Layer 13 of a small transformer language model trained on English Wikipedia (17 layers, counted from 0, width 64).
A neuron's activation on a vector x is GELU(weights . x + bias), where the dot is the dot product.

Input weights of the MLP neurons that the questions are about. A number n stands for (n - 128) times 0.0037.
n2 (bias -0.030): 146, 144, 137, 98, 120, 134, 85, 129, 156, 107, 169, 50, 162, 117, 78, 125, 194, 91, 139, 150, 59, 129, 117, 139, 113, 138, 144, 116, 135, 160, 99, 89, 105, 130, 132, 109, 144, 153, 152, 111, 87, 151, 44, 146, 146, 111, 180, 162, 163, 142, 133, 100, 177, 115, 73, 124, 167, 118, 132, 122, 140, 102, 120, 168
n18 (bias 0.018): 93, 152, 175, 104, 88, 108, 127, 123, 107, 103, 165, 151, 179, 88, 91, 157, 108, 162, 158, 135, 147, 163, 96, 84, 126, 99, 83, 167, 110, 136, 111, 115, 120, 155, 165, 111, 150, 98, 130, 90, 118, 127, 152, 157, 119, 122, 126, 94, 81, 100, 155, 106, 117, 124, 136, 123, 163, 144, 155, 105, 185, 169, 138, 89
n20 (bias -0.040): 118, 165, 99, 125, 93, 137, 162, 124, 132, 94, 85, 108, 127, 94, 110, 108, 118, 101, 152, 97, 135, 114, 125, 137, 119, 152, 151, 106, 155, 159, 140, 120, 148, 111, 171, 130, 143, 80, 143, 138, 127, 145, 107, 154, 82, 85, 179, 124, 117, 127, 93, 77, 97, 140, 142, 87, 81, 141, 105, 97, 94, 89, 190, 117
n31 (bias -0.023): 155, 149, 108, 171, 150, 49, 142, 148, 74, 110, 126, 130, 93, 176, 141, 133, 116, 136, 73, 187, 136, 148, 111, 141, 128, 164, 146, 140, 155, 122, 136, 119, 112, 125, 112, 125, 172, 128, 192, 149, 133, 156, 127, 123, 121, 131, 161, 138, 177, 141, 83, 139, 131, 139, 123, 98, 166, 121, 141, 141, 116, 101, 89, 144
n33 (bias -0.021): 117, 134, 144, 152, 123, 97, 168, 78, 180, 98, 176, 73, 145, 136, 105, 142, 144, 135, 109, 106, 81, 120, 169, 108, 161, 150, 200, 172, 117, 162, 99, 151, 161, 112, 153, 123, 158, 150, 138, 75, 113, 136, 137, 115, 145, 194, 149, 133, 118, 167, 78, 105, 140, 111, 140, 109, 99, 230, 132, 173, 105, 146, 153, 103
n35 (bias -0.024): 170, 108, 159, 136, 149, 167, 115, 127, 148, 143, 171, 156, 205, 166, 116, 108, 140, 133, 106, 156, 128, 169, 74, 122, 130, 111, 186, 185, 95, 134, 135, 106, 92, 112, 146, 125, 140, 97, 120, 95, 132, 114, 135, 95, 124, 176, 138, 140, 109, 81, 174, 105, 159, 112, 133, 121, 112, 160, 188, 122, 108, 142, 151, 138
n36 (bias -0.027): 166, 137, 138, 182, 153, 116, 78, 118, 71, 149, 132, 108, 94, 181, 149, 105, 196, 116, 131, 121, 138, 80, 95, 168, 146, 123, 85, 94, 105, 90, 122, 135, 113, 109, 112, 132, 125, 139, 154, 159, 86, 94, 56, 127, 119, 100, 138, 119, 141, 163, 144, 105, 82, 111, 162, 134, 163, 123, 94, 129, 158, 97, 176, 147
n44 (bias -0.021): 158, 116, 134, 128, 77, 113, 163, 127, 153, 146, 178, 109, 64, 162, 86, 117, 138, 130, 84, 152, 129, 164, 92, 102, 96, 126, 168, 140, 148, 156, 138, 127, 175, 81, 146, 115, 191, 144, 88, 77, 110, 155, 119, 85, 116, 93, 103, 77, 121, 153, 69, 108, 69, 88, 165, 145, 118, 158, 116, 73, 90, 135, 83, 120
n45 (bias -0.026): 196, 152, 96, 163, 174, 113, 98, 97, 133, 131, 157, 145, 157, 153, 164, 68, 121, 126, 141, 150, 108, 175, 123, 139, 117, 132, 123, 137, 124, 179, 131, 95, 91, 141, 93, 130, 107, 136, 198, 146, 136, 140, 134, 115, 140, 80, 96, 95, 114, 105, 123, 119, 113, 133, 130, 130, 116, 168, 125, 93, 114, 93, 128, 111
n55 (bias -0.030): 97, 139, 121, 132, 136, 165, 138, 116, 90, 97, 128, 127, 152, 148, 84, 133, 175, 137, 81, 79, 101, 147, 105, 160, 180, 119, 122, 148, 139, 143, 90, 76, 146, 79, 121, 138, 123, 83, 116, 103, 101, 144, 130, 149, 100, 157, 51, 181, 112, 143, 82, 119, 145, 144, 119, 75, 159, 160, 114, 162, 169, 62, 108, 115
n68 (bias -0.044): 143, 100, 64, 207, 63, 119, 143, 108, 111, 108, 145, 106, 182, 137, 173, 101, 147, 8, 177, 122, 132, 59, 106, 139, 100, 118, 228, 184, 88, 152, 128, 99, 126, 165, 118, 104, 115, 69, 100, 142, 198, 166, 62, 106, 169, 124, 89, 168, 118, 96, 63, 202, 103, 140, 188, 122, 163, 97, 160, 122, 124, 133, 39, 21
n104 (bias -0.036): 109, 88, 94, 133, 144, 119, 116, 126, 140, 171, 95, 77, 121, 167, 159, 156, 115, 129, 122, 51, 169, 158, 114, 106, 118, 131, 109, 75, 124, 126, 124, 133, 130, 116, 110, 88, 123, 106, 106, 91, 146, 154, 116, 186, 118, 117, 158, 110, 122, 100, 134, 100, 100, 107, 128, 187, 96, 233, 156, 119, 143, 76, 124, 135
n105 (bias -0.032): 135, 143, 148, 195, 89, 140, 129, 154, 133, 134, 122, 134, 84, 167, 124, 151, 104, 130, 137, 92, 86, 156, 70, 101, 114, 199, 117, 172, 136, 165, 112, 113, 112, 79, 122, 171, 181, 115, 153, 98, 148, 155, 95, 134, 133, 127, 107, 106, 146, 69, 163, 118, 140, 142, 174, 114, 88, 112, 114, 105, 173, 126, 150, 138
n111 (bias -0.014): 158, 195, 52, 151, 118, 124, 117, 96, 100, 85, 133, 114, 107, 121, 123, 157, 110, 125, 189, 123, 117, 162, 114, 152, 105, 176, 197, 117, 142, 96, 75, 98, 115, 117, 147, 124, 137, 91, 136, 126, 130, 135, 85, 178, 105, 109, 62, 117, 125, 142, 138, 150, 113, 116, 116, 128, 128, 117, 100, 192, 82, 129, 178, 89
n112 (bias -0.016): 130, 139, 119, 164, 94, 149, 140, 93, 80, 90, 137, 104, 143, 154, 116, 70, 132, 180, 91, 133, 110, 138, 109, 46, 120, 166, 138, 126, 135, 153, 127, 98, 170, 132, 144, 146, 130, 50, 107, 120, 96, 112, 89, 167, 164, 118, 116, 164, 148, 164, 149, 114, 109, 146, 108, 162, 98, 161, 138, 76, 134, 141, 172, 134
n117 (bias -0.024): 169, 162, 106, 125, 133, 158, 136, 89, 152, 94, 154, 76, 138, 203, 126, 121, 201, 128, 157, 136, 137, 73, 120, 123, 84, 122, 181, 125, 124, 202, 185, 105, 100, 104, 185, 166, 146, 125, 111, 145, 110, 123, 92, 60, 145, 150, 182, 158, 98, 136, 121, 115, 119, 113, 89, 132, 113, 135, 91, 182, 160, 139, 103, 112
n131 (bias -0.007): 149, 91, 107, 121, 118, 150, 160, 92, 158, 164, 131, 138, 118, 127, 81, 148, 96, 108, 118, 93, 128, 127, 100, 106, 146, 140, 123, 141, 82, 125, 137, 94, 95, 125, 83, 132, 143, 134, 91, 137, 144, 99, 68, 116, 112, 123, 119, 133, 133, 147, 120, 136, 147, 169, 86, 133, 141, 150, 117, 135, 83, 181, 145, 61
n143 (bias -0.022): 97, 124, 106, 160, 151, 119, 81, 111, 60, 105, 120, 139, 133, 115, 108, 67, 154, 182, 61, 156, 112, 91, 129, 67, 141, 173, 131, 99, 127, 135, 128, 152, 177, 132, 160, 165, 130, 93, 104, 133, 126, 155, 149, 105, 109, 76, 121, 109, 150, 102, 108, 110, 163, 130, 121, 144, 138, 155, 89, 111, 102, 152, 120, 105
n144 (bias -0.035): 120, 104, 94, 190, 133, 94, 140, 111, 54, 155, 77, 110, 147, 135, 97, 126, 94, 130, 142, 82, 100, 141, 102, 91, 142, 163, 211, 133, 135, 169, 132, 107, 162, 90, 110, 175, 185, 138, 89, 88, 149, 151, 88, 159, 131, 164, 132, 142, 111, 150, 99, 121, 108, 170, 160, 96, 144, 134, 155, 58, 133, 128, 167, 142
n145 (bias -0.014): 107, 105, 156, 126, 185, 166, 178, 87, 140, 130, 117, 87, 164, 166, 151, 96, 100, 123, 138, 122, 112, 118, 145, 107, 116, 152, 157, 155, 157, 151, 100, 114, 163, 160, 134, 126, 122, 153, 92, 149, 83, 169, 200, 96, 127, 125, 92, 103, 137, 85, 102, 88, 156, 168, 110, 157, 136, 171, 126, 91, 163, 213, 100, 94
n164 (bias -0.017): 104, 161, 128, 106, 163, 137, 120, 141, 98, 104, 77, 173, 129, 128, 109, 177, 105, 56, 100, 134, 116, 127, 155, 171, 125, 132, 110, 88, 141, 131, 102, 126, 131, 143, 90, 78, 134, 105, 139, 172, 124, 107, 101, 158, 107, 67, 127, 135, 174, 133, 134, 122, 184, 171, 148, 116, 164, 144, 81, 79, 129, 121, 115, 71
n176 (bias -0.020): 125, 138, 89, 137, 106, 147, 120, 67, 133, 109, 158, 128, 183, 145, 92, 102, 127, 150, 139, 134, 122, 154, 64, 115, 133, 136, 137, 140, 139, 133, 117, 89, 126, 80, 150, 130, 92, 119, 123, 142, 109, 126, 85, 206, 120, 150, 123, 91, 114, 143, 143, 85, 152, 109, 131, 101, 132, 153, 154, 105, 124, 124, 109, 50
n180 (bias -0.032): 154, 96, 89, 105, 154, 128, 176, 125, 170, 156, 76, 100, 103, 98, 167, 75, 125, 129, 107, 152, 153, 64, 147, 156, 142, 174, 138, 152, 86, 142, 133, 132, 148, 42, 139, 170, 99, 158, 141, 105, 93, 126, 119, 111, 134, 181, 120, 185, 236, 117, 113, 76, 176, 153, 135, 204, 154, 114, 111, 144, 106, 113, 133, 156
n195 (bias -0.034): 113, 110, 165, 86, 108, 148, 106, 121, 135, 94, 186, 145, 143, 111, 72, 108, 215, 148, 131, 140, 114, 97, 147, 97, 175, 182, 161, 143, 91, 164, 130, 71, 118, 48, 140, 172, 108, 157, 160, 107, 126, 106, 132, 144, 150, 108, 125, 144, 39, 126, 140, 167, 149, 102, 108, 167, 124, 132, 72, 117, 154, 131, 133, 115
n214 (bias -0.043): 112, 172, 147, 173, 62, 119, 103, 104, 131, 176, 184, 88, 180, 178, 96, 156, 146, 153, 137, 88, 143, 123, 154, 81, 137, 123, 162, 204, 96, 130, 85, 138, 122, 87, 98, 166, 126, 99, 123, 95, 123, 135, 149, 151, 144, 163, 79, 165, 129, 166, 142, 135, 108, 132, 136, 123, 132, 193, 132, 152, 173, 78, 177, 19
n222 (bias -0.002): 140, 136, 122, 84, 104, 88, 96, 176, 119, 104, 101, 140, 64, 117, 123, 142, 134, 64, 100, 171, 93, 159, 117, 171, 125, 105, 165, 147, 147, 108, 64, 59, 98, 151, 130, 179, 138, 132, 126, 91, 95, 105, 135, 142, 109, 37, 98, 184, 107, 65, 104, 139, 154, 137, 145, 120, 152, 140, 105, 118, 64, 133, 97, 151
n229 (bias -0.031): 151, 108, 145, 195, 126, 153, 136, 92, 124, 111, 137, 155, 87, 134, 124, 164, 139, 162, 116, 128, 124, 106, 126, 102, 126, 175, 147, 159, 130, 161, 88, 111, 101, 91, 122, 164, 150, 84, 148, 138, 138, 107, 144, 140, 139, 175, 160, 109, 161, 137, 124, 114, 152, 108, 145, 86, 20, 153, 101, 100, 49, 107, 115, 97
n233 (bias -0.018): 233, 153, 150, 121, 149, 94, 142, 150, 147, 101, 127, 79, 202, 175, 170, 125, 178, 119, 152, 138, 75, 86, 148, 203, 56, 184, 125, 143, 148, 136, 153, 73, 134, 134, 80, 91, 150, 120, 133, 152, 168, 140, 102, 100, 171, 183, 94, 99, 111, 140, 145, 45, 133, 150, 190, 152, 176, 140, 146, 175, 174, 57, 168, 64
n235 (bias -0.021): 115, 137, 89, 152, 124, 126, 175, 129, 88, 125, 159, 153, 134, 129, 89, 66, 111, 140, 95, 123, 131, 126, 121, 113, 108, 163, 110, 187, 131, 157, 147, 122, 139, 96, 161, 142, 117, 112, 139, 118, 156, 119, 59, 117, 146, 144, 123, 127, 116, 94, 114, 90, 140, 123, 123, 128, 109, 135, 82, 109, 120, 59, 133, 137
n237 (bias -0.045): 205, 115, 92, 94, 160, 144, 178, 183, 170, 139, 105, 126, 54, 117, 72, 103, 117, 151, 96, 141, 211, 102, 114, 143, 69, 115, 135, 87, 146, 162, 180, 107, 155, 96, 82, 123, 117, 103, 162, 157, 112, 123, 102, 119, 142, 103, 129, 189, 122, 80, 124, 81, 131, 85, 110, 170, 118, 152, 82, 127, 158, 111, 94, 158
n246 (bias -0.012): 124, 174, 125, 120, 162, 134, 190, 123, 72, 130, 123, 204, 111, 147, 122, 151, 104, 86, 139, 90, 158, 134, 137, 101, 161, 178, 100, 129, 182, 120, 69, 118, 127, 122, 118, 128, 96, 133, 122, 139, 175, 127, 150, 169, 117, 94, 156, 113, 127, 122, 135, 146, 143, 152, 173, 182, 103, 117, 145, 148, 102, 117, 76, 163
n248 (bias -0.038): 136, 161, 113, 152, 184, 156, 109, 150, 133, 145, 125, 84, 97, 180, 138, 128, 135, 78, 114, 128, 128, 138, 86, 128, 66, 131, 160, 118, 108, 106, 130, 110, 71, 92, 132, 117, 136, 130, 136, 111, 141, 170, 121, 120, 193, 58, 159, 94, 88, 126, 131, 155, 118, 164, 86, 133, 165, 142, 145, 134, 167, 121, 121, 76

Each question shows a token from some text and the vector x that enters the MLP there. A number n stands for (n - 128) times 0.038.

" of": 135, 83, 108, 101, 114, 113, 120, 155, 135, 141, 142, 108, 136, 148, 108, 122, 122, 156, 125, 123, 112, 202, 175, 118, 131, 167, 134, 117, 205, 105, 123, 111, 116, 133, 154, 101, 95, 143, 114, 151, 161, 112, 122, 114, 124, 105, 117, 61, 159, 138, 159, 161, 101, 104, 127, 115, 143, 78, 170, 141, 139, 128, 94, 124
The three highest activations, in order: n246, n44, n111

"p": 65, 120, 126, 90, 109, 114, 116, 145, 158, 142, 164, 126, 154, 112, 129, 126, 92, 108, 159, 158, 78, 117, 124, 113, 150, 122, 124, 114, 197, 119, 84, 137, 122, 151, 134, 121, 80, 147, 104, 144, 144, 143, 116, 91, 133, 155, 121, 97, 158, 159, 156, 206, 119, 125, 110, 143, 103, 98, 168, 130, 148, 141, 136, 106
Which neuron lights up most? n68

"ba": 94, 122, 118, 124, 164, 122, 134, 194, 113, 115, 117, 142, 141, 127, 131, 174, 103, 119, 90, 151, 98, 161, 108, 128, 154, 151, 145, 113, 161, 147, 143, 145, 108, 178, 106, 99, 81, 130, 105, 127, 136, 95, 154, 126, 133, 128, 108, 116, 163, 135, 169, 166, 83, 103, 65, 130, 139, 121, 161, 79, 144, 118, 119, 124
Which neuron lights up most? n164

" at": 125, 71, 96, 146, 112, 128, 138, 166, 141, 122, 169, 109, 101, 118, 99, 145, 114, 152, 114, 110, 133, 190, 155, 126, 118, 118, 160, 161, 222, 104, 134, 127, 138, 104, 138, 115, 109, 118, 109, 142, 151, 109, 135, 95, 121, 96, 103, 116, 155, 168, 131, 146, 119, 82, 105, 140, 126, 99, 173, 139, 125, 107, 140, 130
Which neuron fires most, and how strongly? n44, at about 1.9

" Christian": 92, 102, 127, 128, 154, 104, 160, 146, 150, 127, 156, 138, 124, 161, 107, 138, 127, 155, 130, 124, 127, 176, 117, 152, 128, 174, 92, 104, 151, 103, 126, 160, 73, 135, 147, 123, 85, 100, 125, 115, 151, 100, 137, 90, 145, 97, 165, 56, 155, 168, 155, 163, 94, 98, 96, 139, 145, 90, 144, 133, 138, 121, 119, 128
The three highest activations, in order: n248, n246, n31

")": 85, 83, 133, 127, 112, 146, 138, 167, 124, 89, 135, 140, 137, 126, 170, 106, 120, 159, 109, 112, 124, 172, 138, 156, 117, 150, 93, 99, 156, 113, 174, 135, 100, 136, 119, 74, 110, 134, 104, 108, 175, 92, 108, 110, 163, 140, 105, 102, 138, 130, 125, 140, 168, 124, 115, 130, 161, 127, 138, 109, 198, 148, 115, 101
Which neuron fires most, and how strongly? n233, at about 1.1

"\n": 119, 64, 121, 131, 120, 139, 121, 140, 116, 109, 148, 112, 112, 167, 138, 111, 133, 161, 80, 139, 139, 131, 165, 181, 146, 114, 136, 117, 148, 112, 172, 150, 81, 118, 150, 116, 96, 125, 107, 131, 119, 98, 89, 91, 118, 160, 110, 83, 175, 168, 159, 144, 131, 136, 119, 115, 179, 137, 124, 133, 128, 96, 170, 105
Which neuron lights up most? n36

"uni": 67, 115, 158, 61, 132, 126, 139, 117, 184, 95, 121, 182, 128, 166, 105, 147, 121, 144, 146, 160, 83, 115, 159, 97, 167, 142, 96, 128, 148, 107, 143, 109, 115, 153, 152, 113, 82, 153, 126, 123, 134, 127, 90, 122, 97, 150, 131, 108, 155, 166, 152, 143, 105, 141, 128, 127, 105, 113, 174, 100, 125, 145, 107, 129
Which neuron fires most, and how strongly? n246, at about 0.84

" ": 129, 95, 104, 37, 136, 165, 143, 156, 185, 106, 153, 170, 110, 121, 151, 106, 129, 138, 132, 126, 136, 128, 143, 137, 134, 138, 116, 135, 176, 91, 165, 149, 116, 137, 156, 98, 91, 141, 117, 98, 119, 106, 138, 117, 139, 106, 118, 115, 165, 143, 158, 132, 154, 90, 101, 117, 132, 110, 161, 107, 154, 83, 132, 123
Which neuron lights up most? n237

"A": 50, 132, 104, 133, 102, 100, 140, 163, 164, 90, 142, 142, 118, 124, 120, 122, 115, 116, 103, 165, 77, 153, 159, 129, 162, 148, 119, 150, 165, 116, 160, 114, 114, 110, 128, 100, 120, 121, 84, 89, 135, 90, 170, 139, 128, 137, 118, 137, 164, 152, 134, 137, 135, 118, 107, 173, 153, 116, 152, 130, 98, 107, 140, 172
Which neuron fires most, and how strongly? n222, at about 1

"4": 111, 77, 130, 124, 143, 148, 156, 146, 145, 94, 121, 163, 115, 135, 151, 104, 85, 170, 109, 109, 124, 111, 124, 148, 91, 149, 103, 89, 205, 119, 149, 137, 108, 124, 145, 100, 85, 128, 124, 145, 160, 128, 150, 83, 121, 137, 107, 113, 138, 135, 130, 148, 178, 107, 98, 94, 142, 109, 132, 133, 193, 129, 127, 160
Which neuron lights up most? n237

" earlier": 108, 76, 111, 138, 126, 109, 140, 145, 154, 91, 146, 126, 111, 132, 160, 126, 91, 165, 108, 111, 128, 178, 130, 129, 118, 122, 87, 107, 183, 91, 138, 206, 99, 103, 150, 143, 101, 128, 122, 76, 178, 107, 145, 94, 141, 135, 116, 116, 177, 128, 125, 178, 162, 124, 131, 117, 123, 120, 118, 131, 140, 130, 132, 114
Which neuron lights up most? n105

" as": 121, 100, 93, 125, 96, 117, 152, 159, 179, 79, 141, 124, 148, 148, 120, 114, 118, 160, 68, 102, 143, 196, 170, 128, 132, 143, 126, 162, 165, 88, 148, 142, 97, 117, 145, 129, 90, 116, 99, 107, 135, 91, 116, 121, 111, 120, 119, 121, 183, 144, 133, 126, 124, 108, 121, 165, 128, 115, 121, 114, 146, 162, 140, 136
Which neuron lights up most? n112

" a": 124, 115, 113, 131, 120, 90, 162, 153, 159, 87, 167, 157, 123, 142, 130, 87, 130, 127, 76, 126, 133, 166, 148, 146, 113, 145, 120, 160, 157, 128, 162, 142, 68, 120, 158, 124, 76, 142, 95, 94, 123, 106, 133, 108, 124, 133, 122, 120, 173, 145, 143, 183, 143, 111, 96, 141, 154, 114, 139, 111, 82, 125, 158, 107
Which two neurons fire most, strongest first? n235, n180

" Bi": 91, 99, 131, 92, 149, 106, 140, 149, 150, 101, 140, 100, 113, 129, 103, 166, 168, 115, 131, 144, 119, 134, 160, 154, 136, 179, 80, 103, 183, 117, 148, 141, 98, 142, 139, 112, 129, 125, 89, 97, 121, 120, 98, 117, 138, 99, 147, 107, 168, 158, 174, 179, 99, 126, 113, 99, 125, 120, 196, 118, 127, 129, 101, 126
Which neuron lights up most? n2

"s": 80, 100, 162, 94, 107, 106, 142, 143, 166, 82, 136, 167, 130, 107, 122, 108, 123, 155, 135, 113, 90, 123, 185, 144, 154, 117, 143, 175, 157, 101, 117, 117, 159, 120, 144, 123, 80, 121, 124, 94, 126, 99, 127, 129, 143, 117, 75, 129, 140, 165, 140, 177, 159, 154, 109, 147, 121, 106, 128, 145, 122, 78, 136, 161
Which neuron lights up most? n195

"6": 108, 78, 123, 105, 145, 142, 160, 152, 138, 92, 128, 155, 124, 136, 142, 132, 103, 185, 88, 128, 136, 126, 116, 146, 87, 152, 99, 105, 185, 122, 175, 114, 131, 106, 128, 78, 81, 115, 114, 143, 147, 114, 139, 97, 134, 138, 128, 98, 153, 129, 122, 158, 169, 88, 102, 105, 154, 109, 136, 130, 177, 130, 140, 169
Which neuron lights up most? n237

"gre": 86, 92, 172, 94, 128, 95, 100, 130, 161, 139, 113, 176, 151, 110, 120, 173, 94, 137, 105, 130, 85, 89, 149, 119, 131, 159, 124, 132, 171, 122, 125, 153, 88, 90, 166, 138, 120, 144, 95, 113, 127, 140, 154, 104, 111, 146, 155, 110, 163, 167, 123, 157, 110, 162, 109, 99, 132, 110, 132, 174, 134, 134, 120, 111
Which neuron lights up most? n33

"st": 79, 82, 164, 111, 119, 84, 152, 128, 125, 152, 125, 135, 137, 122, 128, 159, 119, 136, 159, 165, 89, 135, 129, 104, 145, 178, 110, 122, 164, 88, 155, 152, 141, 111, 136, 119, 118, 166, 114, 124, 149, 121, 122, 114, 108, 150, 129, 86, 129, 163, 164, 152, 98, 163, 101, 103, 117, 69, 163, 98, 157, 121, 89, 149
Which neuron lights up most? n144

",": 100, 90, 110, 127, 115, 133, 168, 155, 141, 63, 118, 151, 126, 141, 122, 122, 104, 157, 109, 102, 131, 216, 160, 155, 120, 139, 143, 113, 162, 117, 133, 125, 85, 119, 138, 139, 113, 123, 86, 102, 147, 106, 82, 126, 148, 164, 121, 81, 164, 118, 123, 157, 153, 135, 94, 141, 140, 107, 119, 157, 138, 126, 139, 135
Which neuron lights up most? n111

"dic": 82, 137, 143, 116, 134, 88, 110, 149, 147, 111, 134, 147, 140, 168, 85, 142, 77, 145, 137, 127, 84, 150, 114, 113, 166, 134, 148, 151, 168, 141, 113, 153, 82, 133, 151, 126, 77, 155, 127, 123, 141, 129, 88, 113, 150, 171, 133, 107, 164, 169, 98, 155, 96, 142, 69, 132, 113, 110, 159, 131, 118, 157, 108, 113
Which neuron lights up most? n33

" Islam": 53, 105, 112, 128, 153, 116, 125, 159, 145, 106, 131, 151, 120, 106, 128, 159, 146, 172, 140, 113, 103, 177, 123, 163, 151, 156, 105, 124, 143, 117, 95, 149, 72, 132, 155, 98, 71, 83, 136, 107, 177, 108, 130, 108, 155, 118, 147, 87, 136, 189, 147, 118, 116, 116, 121, 113, 127, 120, 147, 136, 144, 138, 137, 127
Which two neurons fire most, strongest first? n18, n246

" Catholic": 92, 90, 133, 138, 123, 103, 147, 147, 152, 118, 150, 137, 129, 143, 100, 148, 116, 166, 138, 119, 114, 167, 106, 161, 125, 153, 107, 117, 153, 105, 126, 159, 72, 114, 160, 104, 104, 124, 126, 113, 175, 98, 115, 106, 143, 119, 179, 38, 165, 177, 127, 165, 110, 115, 113, 122, 119, 128, 164, 138, 122, 121, 108, 123
Which neuron lights up most? n248

"0": 101, 140, 127, 88, 126, 110, 115, 144, 210, 95, 166, 152, 125, 151, 171, 105, 121, 143, 109, 132, 119, 129, 163, 128, 156, 133, 121, 113, 141, 98, 167, 167, 116, 141, 124, 81, 98, 114, 119, 124, 183, 87, 143, 108, 140, 123, 127, 48, 128, 139, 123, 167, 155, 125, 95, 117, 132, 111, 161, 122, 155, 107, 125, 107
Which neuron lights up most? n233

"f": 70, 86, 116, 89, 98, 109, 130, 155, 115, 141, 113, 113, 121, 115, 121, 127, 126, 149, 133, 137, 97, 150, 143, 119, 98, 132, 114, 109, 205, 122, 130, 186, 149, 142, 159, 123, 84, 145, 102, 96, 166, 136, 134, 95, 123, 146, 141, 105, 132, 125, 138, 212, 107, 154, 101, 147, 112, 109, 164, 128, 170, 123, 141, 121
Which neuron lights up most? n104

"ical": 91, 80, 121, 112, 145, 91, 145, 134, 139, 115, 118, 148, 126, 134, 114, 116, 122, 144, 127, 162, 86, 162, 132, 118, 153, 132, 99, 109, 145, 79, 116, 153, 95, 150, 124, 114, 118, 138, 125, 126, 160, 138, 115, 122, 141, 140, 172, 50, 160, 195, 159, 166, 117, 141, 128, 145, 119, 109, 188, 94, 137, 134, 92, 114
Which neuron lights up most? n246

" who": 123, 88, 98, 101, 135, 70, 130, 131, 158, 92, 167, 169, 110, 135, 132, 142, 103, 170, 126, 103, 137, 201, 157, 143, 143, 184, 122, 114, 165, 113, 126, 154, 115, 134, 159, 133, 104, 92, 112, 119, 145, 93, 129, 104, 156, 165, 105, 130, 148, 130, 132, 109, 130, 121, 93, 162, 96, 107, 121, 154, 107, 106, 136, 128
Which two neurons fire most, strongest first? n111, n235

" religious": 117, 90, 118, 134, 155, 98, 150, 138, 152, 98, 153, 149, 122, 114, 124, 137, 115, 176, 121, 132, 129, 191, 125, 160, 115, 171, 118, 111, 155, 94, 107, 157, 99, 123, 172, 118, 77, 92, 129, 99, 149, 114, 111, 111, 153, 124, 145, 48, 178, 140, 136, 166, 116, 119, 118, 133, 117, 85, 147, 129, 144, 128, 108, 138
The three highest activations, in order: n246, n31, n111

"1": 130, 80, 125, 112, 134, 120, 137, 146, 148, 106, 121, 174, 131, 133, 152, 126, 79, 174, 111, 105, 124, 136, 107, 148, 95, 147, 93, 106, 206, 129, 154, 134, 109, 141, 122, 108, 91, 115, 107, 126, 168, 110, 148, 86, 133, 145, 116, 110, 168, 137, 121, 127, 172, 91, 96, 109, 143, 125, 135, 103, 195, 139, 126, 159
Which neuron lights up most? n237

" Act": 85, 79, 93, 130, 131, 115, 112, 156, 115, 123, 104, 165, 165, 117, 130, 161, 163, 154, 143, 127, 98, 142, 139, 159, 176, 147, 111, 124, 158, 79, 179, 126, 118, 103, 155, 122, 91, 109, 114, 100, 152, 116, 129, 110, 129, 128, 113, 83, 170, 177, 79, 93, 143, 155, 124, 111, 129, 108, 141, 140, 162, 124, 130, 116
Which neuron fires most, and how strongly? n55, at about 1.3

" the": 133, 93, 115, 140, 145, 83, 150, 163, 132, 84, 175, 142, 96, 127, 132, 109, 99, 152, 81, 129, 115, 199, 140, 165, 128, 138, 102, 137, 181, 109, 169, 120, 100, 124, 154, 120, 111, 125, 95, 115, 124, 73, 155, 125, 135, 143, 127, 68, 161, 149, 120, 142, 144, 123, 124, 149, 123, 108, 142, 123, 111, 125, 156, 124
Which neuron fires most, and how strongly? n31, at about 1.1

"e": 50, 138, 126, 90, 106, 67, 133, 163, 177, 120, 149, 166, 143, 125, 158, 180, 85, 114, 135, 149, 114, 114, 148, 115, 125, 107, 107, 136, 135, 111, 150, 114, 97, 157, 175, 130, 84, 148, 111, 130, 131, 80, 137, 119, 132, 122, 86, 156, 151, 122, 168, 147, 136, 129, 149, 106, 131, 96, 136, 144, 125, 137, 131, 143
The three highest activations, in order: n222, n18, n164

" in": 116, 69, 92, 121, 117, 157, 134, 197, 137, 111, 150, 151, 104, 133, 152, 132, 102, 178, 89, 138, 150, 164, 155, 156, 78, 110, 141, 145, 172, 136, 171, 110, 124, 112, 120, 131, 94, 154, 133, 113, 125, 145, 131, 82, 106, 103, 114, 111, 169, 140, 106, 141, 120, 85, 120, 102, 132, 113, 149, 145, 144, 135, 108, 122
Which neuron fires most, and how strongly? n237, at about 1.9

"g": 99, 133, 119, 115, 77, 112, 134, 123, 105, 154, 135, 138, 174, 93, 121, 127, 115, 134, 109, 109, 85, 126, 138, 115, 154, 133, 122, 115, 186, 110, 109, 154, 76, 144, 136, 105, 100, 171, 109, 117, 148, 114, 150, 111, 119, 146, 127, 140, 168, 144, 153, 196, 123, 164, 65, 112, 106, 124, 166, 141, 171, 142, 135, 111
Which two neurons fire most, strongest first? n214, n18

".": 113, 60, 98, 119, 133, 143, 143, 144, 125, 70, 150, 108, 129, 155, 121, 125, 126, 171, 158, 125, 118, 152, 141, 143, 115, 152, 130, 133, 144, 120, 155, 126, 62, 105, 125, 115, 102, 163, 91, 146, 150, 92, 113, 63, 107, 169, 112, 126, 165, 135, 146, 137, 143, 132, 108, 142, 147, 133, 109, 175, 135, 138, 155, 106
Which neuron fires most, and how strongly? n117, at about 1.7

"ates": 56, 72, 126, 110, 141, 129, 142, 180, 144, 111, 118, 133, 130, 133, 121, 104, 145, 162, 102, 82, 112, 175, 135, 142, 114, 130, 112, 102, 165, 94, 129, 165, 100, 117, 155, 118, 83, 117, 108, 157, 183, 142, 144, 109, 136, 125, 141, 88, 147, 171, 144, 150, 150, 116, 112, 120, 140, 100, 146, 111, 173, 127, 133, 108
Which neuron fires most, and how strongly? n248, at about 0.53

"7": 111, 53, 137, 103, 123, 130, 160, 146, 144, 98, 126, 144, 114, 124, 140, 121, 100, 178, 97, 126, 114, 142, 109, 126, 83, 164, 105, 116, 189, 101, 167, 150, 112, 120, 132, 100, 86, 129, 111, 138, 160, 107, 139, 98, 126, 144, 138, 106, 163, 124, 132, 135, 180, 83, 110, 126, 156, 136, 131, 131, 177, 131, 137, 163
Which neuron lights up most? n237

"tu": 61, 153, 159, 77, 118, 131, 99, 162, 172, 99, 163, 146, 137, 109, 115, 143, 90, 125, 136, 131, 91, 106, 176, 149, 146, 154, 115, 124, 140, 145, 94, 148, 102, 118, 129, 114, 66, 135, 119, 108, 151, 114, 124, 125, 138, 118, 110, 139, 185, 161, 157, 155, 113, 129, 112, 104, 144, 102, 156, 165, 125, 154, 108, 97
Which neuron fires most, and how strongly? n164, at about 1.1

"ency": 67, 93, 110, 98, 120, 116, 113, 159, 117, 98, 87, 161, 142, 171, 162, 129, 124, 160, 124, 127, 91, 163, 155, 139, 118, 129, 136, 100, 143, 94, 142, 133, 107, 149, 140, 113, 83, 128, 124, 136, 161, 116, 151, 142, 124, 125, 182, 65, 135, 179, 154, 124, 139, 144, 117, 98, 112, 115, 144, 111, 186, 143, 107, 107
Which neuron lights up most? n164